Layer 8 of a small transformer language model trained on English Wikipedia (12 layers, counted from 0, width 64).
In attention head 1, each number of a token's query or key is one row of weights dot the token's vector x plus its bias. A token spreads its attention over itself and the tokens before it by the softmax of 0.177 times query dot key.
The model reads these tokens: "us" "ya " "B" "oc" "ur" "k" "i" "u" "w" ", " "Com" "for" "t " "F" "ood " "for " "Bre" "ak" "up" "s" "; " "Am" "y " "H" "off" "man" ", " "An " "Army " "of " "Ex" "-"

Query weights of the head. A number n stands for (n - 500) times 0.001.
q0 (bias 0.065): 516 436 410 746 794 441 538 310 327 285 208 518 828 229 652 262 343 416 613 511 536 883 666 661 801 439 425 267 529 476 600 603 423 371 450 479 494 233 589 293 381 612 586 442 350 566 488 249 543 675 574 420 626 568 588 459 160 554 675 758 503 522 378 372
q1 (bias -0.043): 447 545 440 428 326 728 650 511 532 557 607 443 537 459 559 406 566 444 403 432 408 507 557 730 680 401 381 838 427 476 722 306 196 673 374 719 385 561 639 623 509 646 334 495 646 589 511 665 323 411 392 530 603 511 250 518 641 465 367 636 579 684 509 348
q2 (bias 0.015): 412 328 198 486 546 484 393 637 321 411 373 648 597 310 521 446 501 587 302 798 325 724 432 521 391 572 339 619 659 200 401 551 366 617 408 603 362 529 632 428 585 700 560 546 469 735 584 372 240 444 471 524 746 467 504 510 508 435 370 421 740 453 444 505
q3 (bias -0.034): 636 437 532 471 592 567 487 295 411 432 541 573 464 595 498 556 507 417 477 428 712 514 894 569 520 475 387 585 405 472 395 570 168 462 496 775 399 172 532 355 772 461 816 383 235 453 288 261 424 494 441 493 543 807 345 583 424 544 642 534 536 504 502 622
q4 (bias 0.019): 281 447 139 549 518 611 313 610 434 613 274 509 576 509 480 362 437 725 480 494 610 384 534 440 365 464 461 435 397 539 455 354 385 924 593 738 297 622 583 418 501 476 451 832 643 839 502 304 743 688 489 791 492 318 475 454 255 605 595 536 493 383 608 334
q5 (bias 0.016): 556 556 622 518 322 215 630 386 488 660 400 491 456 518 522 207 481 640 560 496 466 434 555 334 470 230 482 470 467 729 490 438 631 545 529 387 685 605 508 366 229 531 565 798 539 800 601 483 799 688 529 566 262 425 535 484 391 485 564 558 247 364 530 520
q6 (bias -0.015): 610 593 350 479 383 564 339 618 436 389 591 568 515 476 564 527 304 330 346 494 489 369 417 557 348 821 642 591 571 451 478 382 329 447 402 501 411 599 568 538 793 558 627 299 361 456 475 374 328 380 516 436 519 629 393 625 661 472 326 485 457 794 528 631
q7 (bias -0.035): 714 401 797 376 503 588 619 343 571 591 640 394 433 552 384 674 599 373 482 449 540 562 421 609 354 517 618 555 529 363 306 509 595 314 586 582 542 527 178 508 551 347 626 224 392 446 313 514 460 332 554 244 408 631 445 605 718 442 427 572 324 525 638 697
q8 (bias 0.030): 359 558 473 489 687 656 366 512 622 390 632 261 686 298 300 483 691 569 378 626 320 646 374 721 681 488 693 778 707 411 568 172 446 541 535 421 283 556 220 398 493 790 493 742 348 634 753 699 428 492 554 268 380 595 495 436 539 730 744 406 474 496 600 386
q9 (bias -0.004): 214 347 304 686 814 722 421 431 464 440 283 503 476 370 625 468 627 669 448 492 517 563 687 491 566 388 447 574 562 291 397 322 422 512 606 664 540 524 571 491 436 588 153 727 653 386 393 670 413 356 488 635 760 469 647 219 451 415 694 507 831 679 674 179
q10 (bias -0.018): 318 536 463 527 663 374 516 527 350 617 469 674 442 506 416 509 513 515 366 629 555 635 331 433 438 415 298 295 400 546 379 645 480 704 483 712 488 372 590 392 513 507 613 743 579 532 587 554 753 733 584 756 498 444 777 541 290 452 714 237 496 280 499 540
q11 (bias -0.004): 586 506 424 388 530 567 569 531 588 346 485 472 497 464 619 360 576 523 525 551 261 527 625 343 465 650 600 292 545 562 533 453 635 455 663 373 559 589 510 735 564 678 337 497 599 267 511 442 495 336 248 518 367 364 402 393 547 324 562 683 484 678 278 599
q12 (bias -0.019): 648 585 635 433 384 431 443 347 492 676 628 586 285 504 303 606 454 427 417 543 634 620 200 360 177 382 476 516 696 423 371 643 583 476 305 598 588 676 458 465 482 434 671 237 536 578 460 608 276 468 571 252 548 745 768 615 823 798 416 335 415 416 727 621
q13 (bias -0.002): 792 713 426 310 344 269 188 682 546 363 683 606 448 774 400 701 451 622 440 644 523 550 332 383 760 592 461 495 401 518 390 422 287 353 511 450 562 380 450 516 564 437 519 641 400 420 441 839 771 512 425 609 477 449 483 208 450 377 671 384 496 395 611 466
q14 (bias -0.015): 487 667 518 617 381 285 480 542 517 400 602 562 397 563 523 385 418 424 517 513 584 602 139 536 652 480 412 677 491 548 504 423 572 526 267 883 384 514 479 426 567 406 454 535 517 298 321 714 494 435 575 351 681 739 690 575 502 570 547 423 390 354 747 524
q15 (bias 0.007): 596 536 539 336 590 537 396 399 481 529 461 572 250 515 299 393 788 900 493 366 574 908 357 391 550 441 498 441 431 373 371 585 471 721 455 520 582 589 811 583 260 601 310 437 517 414 392 672 556 534 450 422 636 421 575 405 764 575 615 655 516 382 551 437
q16 (bias -0.002): 298 476 394 604 401 449 517 565 538 426 617 348 478 470 561 422 337 377 497 441 635 382 327 555 530 606 410 553 393 490 654 485 650 681 510 728 552 531 417 467 600 401 573 639 715 419 553 512 445 522 535 679 467 348 655 581 267 422 497 483 459 335 535 401
q17 (bias 0.003): 428 570 425 715 701 435 684 521 207 336 341 518 756 506 803 448 140 394 536 444 599 315 531 439 456 327 282 520 539 588 544 403 296 559 374 588 305 340 415 343 500 463 752 660 484 732 625 528 625 720 530 620 686 517 436 528 97 546 706 599 473 475 423 510
q18 (bias 0.012): 491 508 400 409 628 391 557 498 300 403 465 477 611 472 567 623 370 649 496 488 357 326 506 574 704 485 503 797 476 536 646 446 310 383 314 474 518 527 419 491 546 548 372 577 499 592 476 441 689 415 521 330 527 587 199 587 562 463 589 561 525 530 632 437
q19 (bias 0.013): 304 661 537 579 513 534 500 545 432 597 533 693 426 325 446 632 538 627 458 584 587 508 188 460 554 277 448 443 513 390 452 179 475 480 437 496 454 586 702 499 428 372 516 769 465 777 522 385 575 408 596 645 468 364 522 613 367 532 396 555 694 560 573 513
q20 (bias -0.008): 677 491 601 255 495 408 574 669 454 562 547 537 603 413 354 722 349 386 398 625 355 740 305 429 681 628 530 598 739 293 456 498 402 299 473 357 588 454 265 532 629 472 608 369 397 669 604 686 401 366 674 351 628 440 508 582 624 477 478 393 373 517 565 562
q21 (bias 0.014): 607 513 620 555 355 568 400 479 515 531 618 497 579 548 515 389 346 135 615 424 474 507 497 606 852 475 718 342 567 338 637 586 629 310 439 512 321 209 487 490 614 750 826 503 396 477 396 485 436 451 483 231 548 536 685 178 720 429 535 665 554 237 485 367
q22 (bias -0.081): 661 469 886 386 334 618 793 358 586 840 807 450 383 659 430 640 498 247 500 378 698 328 622 512 306 426 251 315 463 462 386 515 816 336 500 475 800 473 269 705 667 331 713 412 555 516 387 506 473 500 390 538 586 522 463 559 650 328 409 403 330 439 452 794
q23 (bias 0.030): 372 304 714 485 412 437 555 346 403 777 284 332 387 616 427 272 545 580 700 269 315 571 449 507 586 605 527 405 446 490 764 645 691 782 365 797 510 555 722 284 398 629 419 476 487 434 546 189 581 542 524 532 469 507 585 529 542 464 628 666 250 422 531 344
q24 (bias 0.001): 452 466 260 588 369 818 63 694 606 591 372 142 475 597 478 568 265 377 550 588 552 472 560 492 696 667 731 654 519 430 616 166 410 771 715 223 453 684 318 622 589 397 393 542 454 819 653 789 196 467 282 606 643 453 272 291 298 709 283 480 488 781 720 125
q25 (bias 0.015): 578 879 305 492 310 603 263 589 386 299 621 465 406 347 493 502 518 705 477 456 432 400 455 684 504 440 565 831 400 562 636 280 598 409 462 419 476 460 672 474 317 591 463 548 667 525 508 504 569 316 404 447 456 630 319 694 542 434 717 628 746 506 557 453
q26 (bias -0.023): 453 409 353 654 532 433 383 360 350 366 372 447 415 720 619 474 334 679 373 606 597 723 219 460 431 642 579 594 532 535 362 410 260 558 660 587 332 528 723 465 640 557 375 518 628 656 255 422 575 476 440 589 481 477 354 346 461 684 467 281 542 776 704 537
q27 (bias 0.044): 512 625 404 690 672 435 475 584 256 551 431 566 552 496 457 356 500 501 506 514 548 747 536 574 590 527 530 272 435 719 571 403 548 554 618 281 572 434 696 392 429 615 622 481 420 501 626 27 626 663 440 631 252 531 523 466 355 585 567 655 490 548 344 587
q28 (bias 0.031): 496 420 317 321 486 481 233 744 631 179 683 373 669 614 553 480 437 589 514 685 269 362 572 445 707 668 643 842 444 453 675 572 271 594 615 330 422 598 513 532 426 870 380 694 510 603 629 625 389 547 439 467 538 192 438 297 384 690 356 507 676 462 452 340
q29 (bias -0.050): 747 381 810 385 413 550 626 567 508 592 663 422 529 519 407 672 475 325 384 479 506 625 678 577 536 495 542 664 669 416 359 400 473 306 370 399 504 469 293 604 694 457 560 391 303 453 412 632 363 494 511 279 745 655 231 627 660 379 522 380 367 581 510 770
q30 (bias -0.088): 718 483 768 395 350 631 518 613 556 464 726 233 422 543 402 599 432 318 265 466 356 601 623 453 615 582 693 670 702 383 459 449 377 393 524 302 496 503 381 629 608 509 481 390 379 385 525 783 223 377 498 359 697 534 325 745 721 381 421 434 450 680 693 699
q31 (bias -0.016): 674 340 594 300 463 538 384 647 412 393 746 391 695 497 472 660 359 388 452 485 374 550 568 578 580 522 479 825 653 392 460 373 316 342 561 463 359 488 279 580 635 540 549 414 322 707 426 711 456 402 580 441 589 408 198 630 573 472 471 654 341 556 638 580

Key weights of the head. A number n stands for (n - 500) times 0.0012.
k0 (bias 0.141): 469 457 569 836 631 258 623 477 777 361 470 616 605 281 656 368 546 560 572 406 388 754 596 366 611 689 608 566 574 527 365 410 578 456 748 478 650 314 251 572 403 381 519 413 336 524 292 657 483 512 738 439 568 433 480 418 440 427 423 573 503 563 511 585
k1 (bias 0.109): 399 655 342 604 497 593 506 577 420 463 271 330 595 643 556 379 472 718 444 380 492 324 521 533 594 429 538 671 559 460 552 336 260 565 437 511 450 380 683 520 383 617 273 609 518 481 391 327 421 540 544 661 598 622 557 541 438 556 420 503 611 656 639 261
k2 (bias 0.023): 482 528 369 832 591 541 699 471 562 388 172 470 593 576 494 305 523 498 322 609 721 505 493 317 424 596 641 550 597 515 391 555 362 561 538 314 546 472 680 514 370 499 375 579 808 475 354 407 423 440 489 637 549 488 646 458 449 379 621 458 559 534 651 521
k3 (bias -0.048): 516 410 408 664 688 509 349 515 356 435 534 517 577 443 479 407 587 455 517 418 520 601 751 606 601 277 287 516 463 538 457 496 556 515 370 544 615 356 622 444 598 542 418 471 424 354 520 583 685 292 689 505 455 853 413 422 416 640 539 473 574 668 389 292
k4 (bias -0.032): 346 464 294 455 461 604 395 436 528 506 398 480 454 544 469 50 419 476 425 603 723 185 575 654 557 551 484 773 398 626 571 365 278 600 447 479 380 358 495 454 574 692 283 694 604 667 620 727 577 447 547 636 275 606 294 525 333 520 606 585 451 437 726 351
k5 (bias 0.042): 513 587 619 475 429 605 580 532 469 376 564 564 392 488 314 599 523 433 585 424 380 434 793 573 537 375 655 529 335 500 489 333 400 408 499 530 357 451 572 426 504 415 523 442 318 566 597 613 575 514 801 472 438 419 629 649 375 568 652 568 481 323 689 555
k6 (bias -0.126): 425 330 424 543 333 501 669 482 513 590 507 515 493 527 500 390 522 449 285 611 477 439 198 512 450 794 297 532 590 490 531 561 772 545 387 357 450 478 572 433 449 511 530 446 496 481 440 478 371 306 535 588 475 505 401 604 595 445 536 409 525 656 426 459
k7 (bias -0.132): 572 296 528 389 510 581 442 282 359 699 571 484 543 536 367 347 597 524 512 655 543 617 521 753 469 649 538 572 520 327 504 421 731 484 296 354 495 688 451 423 470 612 622 462 341 670 554 434 588 335 444 348 632 578 329 671 594 465 514 384 499 507 515 332
k8 (bias 0.120): 345 381 569 495 367 592 338 440 427 497 278 407 629 215 526 394 628 481 333 364 460 589 573 531 772 488 914 624 635 581 530 300 409 663 674 369 178 545 145 433 546 503 487 533 797 500 444 578 557 689 593 431 680 480 439 777 300 621 623 269 372 559 810 579
k9 (bias 0.167): 474 288 451 493 729 562 553 521 601 581 324 427 424 445 717 493 570 517 511 476 451 659 290 377 575 485 581 700 464 408 187 557 526 514 498 432 586 233 457 444 477 439 169 574 647 627 159 569 523 487 511 529 572 563 478 605 458 550 360 440 629 401 608 468
k10 (bias -0.051): 428 421 372 739 578 484 521 482 576 496 223 689 461 350 525 516 614 594 389 588 599 366 414 583 650 355 456 417 466 616 388 536 386 617 502 468 352 341 535 495 677 484 378 642 634 413 539 832 735 627 484 499 584 486 678 448 500 562 759 494 649 292 499 477
k11 (bias -0.067): 745 430 385 374 542 450 624 434 504 432 453 349 557 511 600 429 514 611 403 589 474 461 417 582 332 501 454 374 428 485 332 482 953 527 676 508 430 546 591 490 526 508 500 197 469 578 536 253 436 560 302 639 608 331 421 524 516 318 482 436 479 606 506 790
k12 (bias -0.056): 478 558 681 665 474 516 415 379 507 586 398 456 484 359 336 582 525 471 361 275 525 589 558 426 388 397 651 550 417 380 569 657 506 550 422 329 222 531 488 590 517 723 386 325 579 434 572 536 408 487 556 540 601 683 956 661 840 488 571 500 556 336 518 290
k13 (bias -0.004): 660 450 329 408 478 280 185 568 465 458 445 775 359 622 523 560 477 369 360 634 492 493 199 352 779 518 638 248 517 841 482 567 441 551 502 576 467 543 515 455 590 552 689 501 842 335 662 876 685 635 427 442 534 427 695 156 454 574 495 428 404 323 468 476
k14 (bias -0.104): 520 435 368 519 515 500 469 544 571 613 367 467 374 478 366 446 377 564 419 461 537 388 276 425 471 663 416 574 456 791 568 524 813 370 100 689 502 280 231 601 314 363 499 609 583 472 580 393 622 514 522 525 667 726 756 319 711 434 460 502 563 345 530 481
k15 (bias 0.049): 589 525 451 254 603 534 277 532 523 613 374 679 407 509 567 219 470 558 485 245 550 659 349 378 633 618 664 537 532 477 353 672 513 495 561 478 474 532 586 542 377 759 267 351 864 565 506 590 283 653 370 665 540 439 793 160 798 376 575 643 510 377 469 294
k16 (bias -0.098): 355 435 391 531 288 581 524 421 585 553 507 429 494 477 519 452 433 538 425 696 609 321 203 476 469 675 366 501 481 617 517 383 747 586 413 578 415 644 335 485 596 360 559 739 480 560 598 421 663 640 494 608 479 551 344 418 443 466 454 560 553 461 422 538
k17 (bias 0.079): 370 672 493 651 757 293 404 485 531 285 501 500 594 544 594 444 265 596 377 366 566 284 686 490 311 243 361 675 494 577 783 423 314 379 572 508 546 277 526 517 613 704 571 574 386 548 507 629 783 624 461 608 511 577 499 450 390 668 576 687 425 545 575 463
k18 (bias 0.110): 447 466 462 475 407 279 701 521 382 425 533 654 609 494 647 653 420 632 467 353 540 517 577 396 522 420 577 490 693 356 483 549 227 397 552 697 377 536 521 370 621 502 587 581 639 408 180 587 595 570 469 419 625 411 471 641 316 538 483 590 339 558 657 514
k19 (bias 0.027): 352 751 406 574 605 605 692 644 415 697 524 580 402 542 446 535 479 398 524 537 563 496 256 420 658 455 576 334 496 525 599 447 143 392 369 495 548 290 603 376 582 296 276 722 689 410 480 473 464 346 669 410 520 244 526 407 519 600 527 410 490 633 612 587
k20 (bias -0.076): 533 364 388 588 429 339 569 416 620 695 372 604 494 484 582 502 581 450 330 666 586 500 261 353 401 655 596 382 683 510 510 317 492 496 556 337 536 690 458 451 663 451 540 607 643 445 459 566 605 509 446 467 602 203 579 480 592 365 597 463 405 497 494 432
k21 (bias 0.146): 467 739 597 722 361 365 384 596 677 412 427 286 548 456 477 527 521 379 714 351 252 479 324 600 698 396 754 408 685 628 472 648 423 404 559 459 500 447 264 644 409 672 842 416 509 514 397 463 466 705 518 319 414 530 576 397 568 515 340 618 492 488 461 443
k22 (bias -0.272): 521 559 503 387 474 730 635 451 389 788 534 328 562 582 435 570 654 563 558 627 537 379 450 907 372 349 172 311 315 573 545 358 935 491 288 377 569 469 660 394 603 505 576 489 201 605 638 366 588 284 431 536 615 551 505 646 559 403 458 492 643 384 253 377
k23 (bias 0.057): 515 349 593 373 370 449 489 347 565 462 585 461 520 310 372 495 577 705 616 319 401 351 446 468 461 785 507 462 596 441 346 653 593 531 645 713 514 551 443 583 650 553 494 418 457 538 359 512 494 455 616 510 423 399 483 490 633 398 427 707 516 388 536 478
k24 (bias 0.167): 389 593 520 477 309 519 223 558 771 583 572 363 484 561 485 575 530 173 459 592 542 320 301 449 732 604 686 582 564 446 473 394 262 505 621 454 592 316 312 709 554 636 329 558 558 553 710 686 449 272 513 546 382 534 320 420 389 703 253 539 510 547 457 345
k25 (bias 0.060): 520 719 453 474 332 517 534 519 372 254 729 621 433 450 739 461 371 479 513 501 464 519 495 280 639 384 745 541 462 309 496 442 534 646 439 431 481 644 636 527 422 434 338 488 509 426 463 474 399 407 610 516 688 623 459 523 465 644 469 683 378 516 507 432
k26 (bias 0.024): 476 228 354 357 714 410 455 531 580 415 521 575 538 606 458 381 634 400 345 510 675 507 263 611 331 548 624 515 579 565 504 391 359 466 400 396 447 487 557 402 526 784 584 618 587 618 236 458 442 395 456 295 523 526 555 196 572 606 444 476 547 771 726 412
k27 (bias 0.003): 504 450 789 573 558 548 590 749 388 385 463 616 459 403 372 406 492 424 481 473 521 500 471 591 742 513 602 436 555 688 507 543 614 366 668 373 441 208 406 661 377 548 432 300 416 518 419 688 378 558 724 317 480 356 503 438 461 424 595 526 503 708 457 735
k28 (bias 0.127): 450 462 388 498 487 547 275 529 625 224 413 509 492 580 532 569 361 706 379 532 561 445 582 247 537 487 863 610 439 540 498 643 134 665 637 598 387 650 363 592 477 475 447 550 768 311 674 596 416 695 644 628 188 357 616 457 248 433 382 568 342 565 483 656
k29 (bias -0.177): 563 448 345 414 550 567 615 410 438 704 525 530 528 544 534 388 600 437 363 571 491 552 435 628 394 541 269 413 623 503 478 387 581 401 356 427 664 534 534 504 476 527 561 611 506 520 551 444 576 391 446 532 686 575 406 561 502 368 482 464 508 442 422 288
k30 (bias 0.063): 595 615 503 557 448 567 495 613 447 474 513 442 589 358 364 827 770 549 327 421 289 587 579 500 644 179 557 581 567 513 451 483 353 423 483 453 633 520 665 634 472 496 396 404 498 380 545 423 429 489 599 598 525 506 593 479 528 708 345 483 572 438 290 412
k31 (bias -0.035): 468 442 298 344 510 582 237 373 502 632 613 528 614 636 473 326 449 478 376 680 520 374 600 488 502 652 477 719 608 490 621 365 435 512 374 348 582 713 473 462 583 680 439 644 485 608 557 595 588 408 677 433 407 435 382 572 352 464 440 539 321 564 454 426

The vector x that enters this layer's attention at each token. A number n stands for (n - 500) times 0.01.
0 "us": 352 552 556 462 413 604 468 503 375 695 501 441 487 475 484 384 547 515 826 747 498 445 541 609 572 450 470 497 491 450 519 458 475 559 468 402 492 452 478 488 459 535 436 504 433 571 460 508 499 383 424 538 615 506 397 578 570 451 543 491 509 497 459 384
1 "ya ": 414 531 565 533 479 607 441 436 481 591 551 401 492 510 488 371 505 484 950 551 509 477 496 549 567 471 458 466 428 452 587 463 589 509 507 447 556 512 474 490 432 520 456 579 453 550 535 495 499 436 430 520 575 446 370 526 494 504 510 470 478 490 539 301
2 "B": 377 511 493 519 478 608 437 407 439 633 574 436 520 469 492 530 513 482 733 807 610 428 501 570 394 417 384 496 451 513 526 417 546 566 590 406 528 553 499 503 478 506 483 428 446 561 550 541 476 357 563 412 489 552 500 511 426 554 396 433 590 473 483 367
3 "oc": 500 483 486 401 468 578 470 549 466 567 500 459 533 454 541 580 529 513 690 756 437 443 502 670 426 483 425 517 528 523 599 368 539 465 406 371 379 596 528 502 429 396 457 526 424 630 619 604 377 563 427 617 458 470 384 524 519 391 521 410 511 597 507 397
4 "ur": 626 491 431 462 468 537 503 472 341 544 572 456 626 493 437 384 591 543 713 750 438 368 471 549 484 469 470 465 494 500 497 461 542 499 451 416 564 553 464 475 520 544 451 605 464 618 727 457 547 464 460 537 494 451 315 464 605 468 441 375 530 507 490 361
5 "k": 476 455 475 425 520 540 426 516 374 490 587 509 530 479 409 519 516 556 649 813 577 471 509 604 476 411 464 429 428 493 569 443 696 601 520 457 552 539 427 505 483 568 408 565 423 577 563 369 563 439 351 567 496 407 395 426 470 531 466 543 542 411 580 385
6 "i": 340 496 540 515 586 558 398 469 296 626 587 534 479 525 478 522 575 583 658 779 486 443 476 584 469 446 461 441 474 564 526 520 674 569 566 462 471 518 421 437 472 546 443 615 332 530 584 459 578 453 436 584 477 371 406 405 505 504 459 516 457 438 492 377
7 "u": 443 460 514 457 610 546 450 534 368 677 563 506 484 529 513 458 572 509 646 826 531 410 478 666 513 485 429 414 452 488 495 592 586 512 508 464 452 507 430 390 472 549 491 605 376 538 639 458 548 475 416 497 485 374 415 476 454 480 490 489 477 421 535 350
8 "w": 507 391 525 479 452 458 458 536 438 574 532 448 630 469 377 423 566 570 694 781 622 422 458 597 497 498 371 364 458 534 472 371 667 496 540 479 507 516 456 533 475 613 438 517 480 521 640 475 567 441 403 512 534 522 401 417 381 550 486 510 507 408 578 386
9 ", ": 370 531 463 484 471 592 453 476 431 580 602 461 474 504 539 416 541 471 960 518 568 435 536 608 571 472 450 484 434 519 519 468 557 570 417 467 511 533 477 520 425 541 464 509 478 503 567 488 517 429 497 522 524 516 421 471 455 473 470 440 524 445 546 297
10 "Com": 465 605 322 488 451 632 454 412 471 599 586 503 643 394 463 377 515 486 734 728 547 442 424 585 399 499 438 458 573 492 523 515 511 420 593 473 482 460 501 373 422 480 474 400 495 658 593 594 459 450 559 554 501 595 430 529 498 497 429 448 477 546 415 418
11 "for": 556 479 410 364 420 408 522 571 358 512 412 548 584 517 464 503 600 605 640 711 482 442 526 624 503 423 451 631 575 457 555 373 456 589 490 451 526 593 370 429 349 543 462 506 350 615 567 605 451 491 494 591 568 480 400 458 587 399 508 561 537 513 404 361
12 "t ": 435 475 405 505 454 578 412 545 491 536 453 477 498 523 457 479 518 554 953 550 540 454 481 513 576 537 477 448 414 467 587 457 605 523 544 507 499 552 475 499 443 513 463 520 438 594 541 542 545 412 518 500 518 452 413 488 455 472 525 495 490 475 446 260
13 "F": 424 426 471 541 482 501 411 539 497 559 461 468 501 391 455 599 515 472 712 755 528 457 526 457 338 543 358 535 412 445 480 438 461 599 539 402 446 577 514 559 474 543 473 490 416 597 712 571 460 384 550 451 551 601 482 472 549 561 471 441 598 453 554 299
14 "ood ": 410 482 443 495 445 607 397 565 477 528 455 498 488 491 447 543 539 506 875 525 489 465 491 483 550 578 457 451 429 462 624 478 623 534 504 469 478 578 475 545 449 509 458 420 433 624 642 537 537 507 548 498 477 438 450 560 446 463 530 505 509 431 465 197
15 "for ": 440 560 502 414 444 560 447 479 461 604 449 470 561 514 484 479 498 394 863 472 469 456 458 523 474 579 412 522 476 429 565 435 554 590 443 481 446 486 533 459 502 551 540 458 517 542 549 543 568 434 546 523 603 514 497 481 551 541 549 500 524 496 470 120
16 "Bre": 518 526 409 487 401 546 480 469 519 711 554 516 627 405 413 553 545 471 663 752 608 449 460 576 546 500 354 505 557 462 438 426 455 585 537 455 426 531 395 506 399 512 463 484 404 578 476 536 422 445 449 397 413 507 594 590 510 509 451 619 567 544 504 279
17 "ak": 501 496 419 337 431 495 344 601 454 626 498 523 520 472 420 442 545 606 624 746 482 490 443 524 467 513 486 513 575 610 550 445 595 586 528 480 566 532 405 506 601 614 493 447 318 611 523 492 431 543 453 541 525 425 449 495 438 465 335 569 565 356 533 320
18 "up": 517 416 370 498 391 427 475 516 369 638 506 482 529 539 399 435 625 510 701 728 486 344 523 648 538 485 392 495 612 492 541 518 565 525 577 497 497 534 422 497 549 654 536 470 453 565 567 499 510 524 443 517 460 361 456 444 487 495 504 456 567 393 507 276
19 "s": 387 460 441 325 538 580 491 587 441 561 416 459 542 487 414 535 598 585 695 777 544 454 474 598 531 521 415 390 513 458 588 501 613 574 480 456 502 438 411 483 487 641 566 559 485 535 461 497 548 538 461 509 406 498 556 435 360 429 528 500 529 396 436 309
20 "; ": 397 502 470 459 531 468 478 400 501 554 468 483 518 428 546 450 553 497 991 547 542 440 484 586 561 521 451 449 483 512 513 494 536 582 458 507 525 482 480 508 456 491 545 510 515 530 482 475 523 456 476 577 504 527 442 512 419 471 460 463 503 414 531 307
21 "Am": 518 459 361 633 452 631 526 349 435 463 633 496 555 409 466 440 515 458 716 784 536 432 415 466 411 562 428 450 635 429 561 447 502 413 436 481 470 484 560 439 447 446 497 458 484 576 616 553 470 486 543 561 509 576 395 514 544 603 410 421 519 576 466 425
22 "y ": 513 563 332 496 439 553 441 540 494 491 516 533 474 521 484 591 478 534 922 572 461 512 518 476 557 569 443 461 421 482 604 415 641 474 518 499 501 508 473 495 416 469 464 486 452 580 505 554 535 463 536 464 500 394 378 543 451 495 438 556 491 542 499 272
23 "H": 474 489 459 522 480 559 441 448 476 502 547 465 503 465 437 715 458 373 684 824 574 499 468 441 441 538 439 442 428 455 499 474 590 514 507 430 545 426 507 487 497 570 492 432 473 590 563 577 515 397 523 495 523 578 494 558 443 598 406 510 492 479 509 239
24 "off": 521 550 399 455 348 468 414 526 455 567 499 581 586 475 406 544 514 544 715 688 512 442 486 461 463 498 414 533 651 560 502 346 625 519 478 506 489 483 479 621 571 552 479 362 343 511 679 577 489 564 495 596 441 325 506 519 392 524 435 502 586 447 400 373
25 "man": 521 447 351 370 566 566 545 579 324 508 498 479 584 435 402 453 507 521 731 698 386 399 569 487 517 469 467 409 518 494 470 511 524 639 399 521 604 539 406 437 518 524 565 528 469 614 641 524 633 632 510 455 577 475 440 442 538 488 373 441 442 346 463 452
26 ", ": 460 509 356 468 473 512 442 491 449 527 580 538 453 499 551 536 548 471 976 518 581 403 541 571 576 522 462 458 453 524 468 462 519 561 383 539 499 533 486 514 472 521 515 512 485 483 536 479 545 499 554 487 495 504 454 428 463 461 451 428 509 455 527 304
27 "An ": 492 499 501 543 485 593 463 485 525 451 428 539 544 475 451 496 520 475 854 463 564 522 444 515 520 535 359 392 510 556 482 404 559 554 507 455 527 498 439 539 485 518 528 508 490 546 559 547 473 364 543 560 486 598 422 470 505 539 501 461 431 665 481 141
28 "Army ": 484 463 419 551 558 560 504 484 560 532 500 504 478 514 488 460 578 523 871 514 538 511 531 464 580 513 496 444 442 433 502 390 429 482 519 482 462 536 519 567 489 513 454 517 408 599 649 590 459 436 534 440 453 470 528 507 538 468 481 468 524 573 372 163
29 "of ": 491 449 484 430 512 503 447 496 445 538 541 454 475 553 528 449 505 452 879 458 507 463 455 458 465 587 455 522 471 449 576 403 518 560 433 498 395 532 543 490 507 569 523 494 546 541 596 551 536 370 542 494 544 499 531 465 578 595 514 403 545 544 488 153
30 "Ex": 516 506 399 476 439 535 373 415 424 691 441 511 563 469 460 566 542 446 724 643 590 499 417 557 458 528 485 553 643 447 538 538 520 490 544 399 362 516 495 411 395 519 500 420 492 685 474 603 399 444 544 554 443 633 506 462 547 438 523 493 453 660 394 300
31 "-": 581 462 409 447 519 465 398 487 512 570 477 505 431 549 468 575 546 504 742 573 547 428 480 578 591 588 555 558 593 461 358 542 529 570 495 471 475 550 449 543 527 519 431 400 444 597 485 529 477 444 504 562 383 508 397 484 536 540 407 476 613 610 451 112

Token 4 "ur".
To which token does it give the most attention? 3 "oc"

Token 31 "-".
To which token does it give the most attention? 31 "-"

Token 21 "Am".
Which two tokens does it look at most, in order? 21 "Am", 13 "F"

Token 28 "Army ".
Which two tokens does it look at most, in order? 22 "y ", 20 "; "

Token 24 "off".
To which token does it give the most attention? 24 "off"

Token 25 "man".
To which token does it give the most attention? 24 "off"

Token 17 "ak".
To which token does it give the most attention? 16 "Bre"

Token 26 ", ".
Which token does it look at most, and with what share of its attention? 26 ", ", with about 20%

Token 22 "y ".
Which token does it look at most, and with what share of its attention? 22 "y ", with about 30%

Token 29 "of ".
To which token does it give the most attention? 20 "; "

Token 11 "for".
Which two tokens does it look at most, in order? 11 "for", 10 "Com"

Token 23 "H".
Which token does it look at most, and with what share of its attention? 23 "H", with about 10%

Token 8 "w".
Which token does it look at most, and with what share of its attention? 1 "ya ", with about 20%

Token 14 "ood ".
Which token does it look at most, and with what share of its attention? 12 "t ", with about 30%

Token 13 "F".
To which token does it give the most attention? 13 "F"

Token 18 "up".
Which token does it look at most, and with what share of its attention? 12 "t ", with about 20%

Token 19 "s".
To which token does it give the most attention? 12 "t "

Token 15 "for ".
To which token does it give the most attention? 12 "t "

Token 12 "t ".
Which two tokens does it look at most, in order? 12 "t ", 1 "ya "

Token 30 "Ex".
To which token does it give the most attention? 30 "Ex"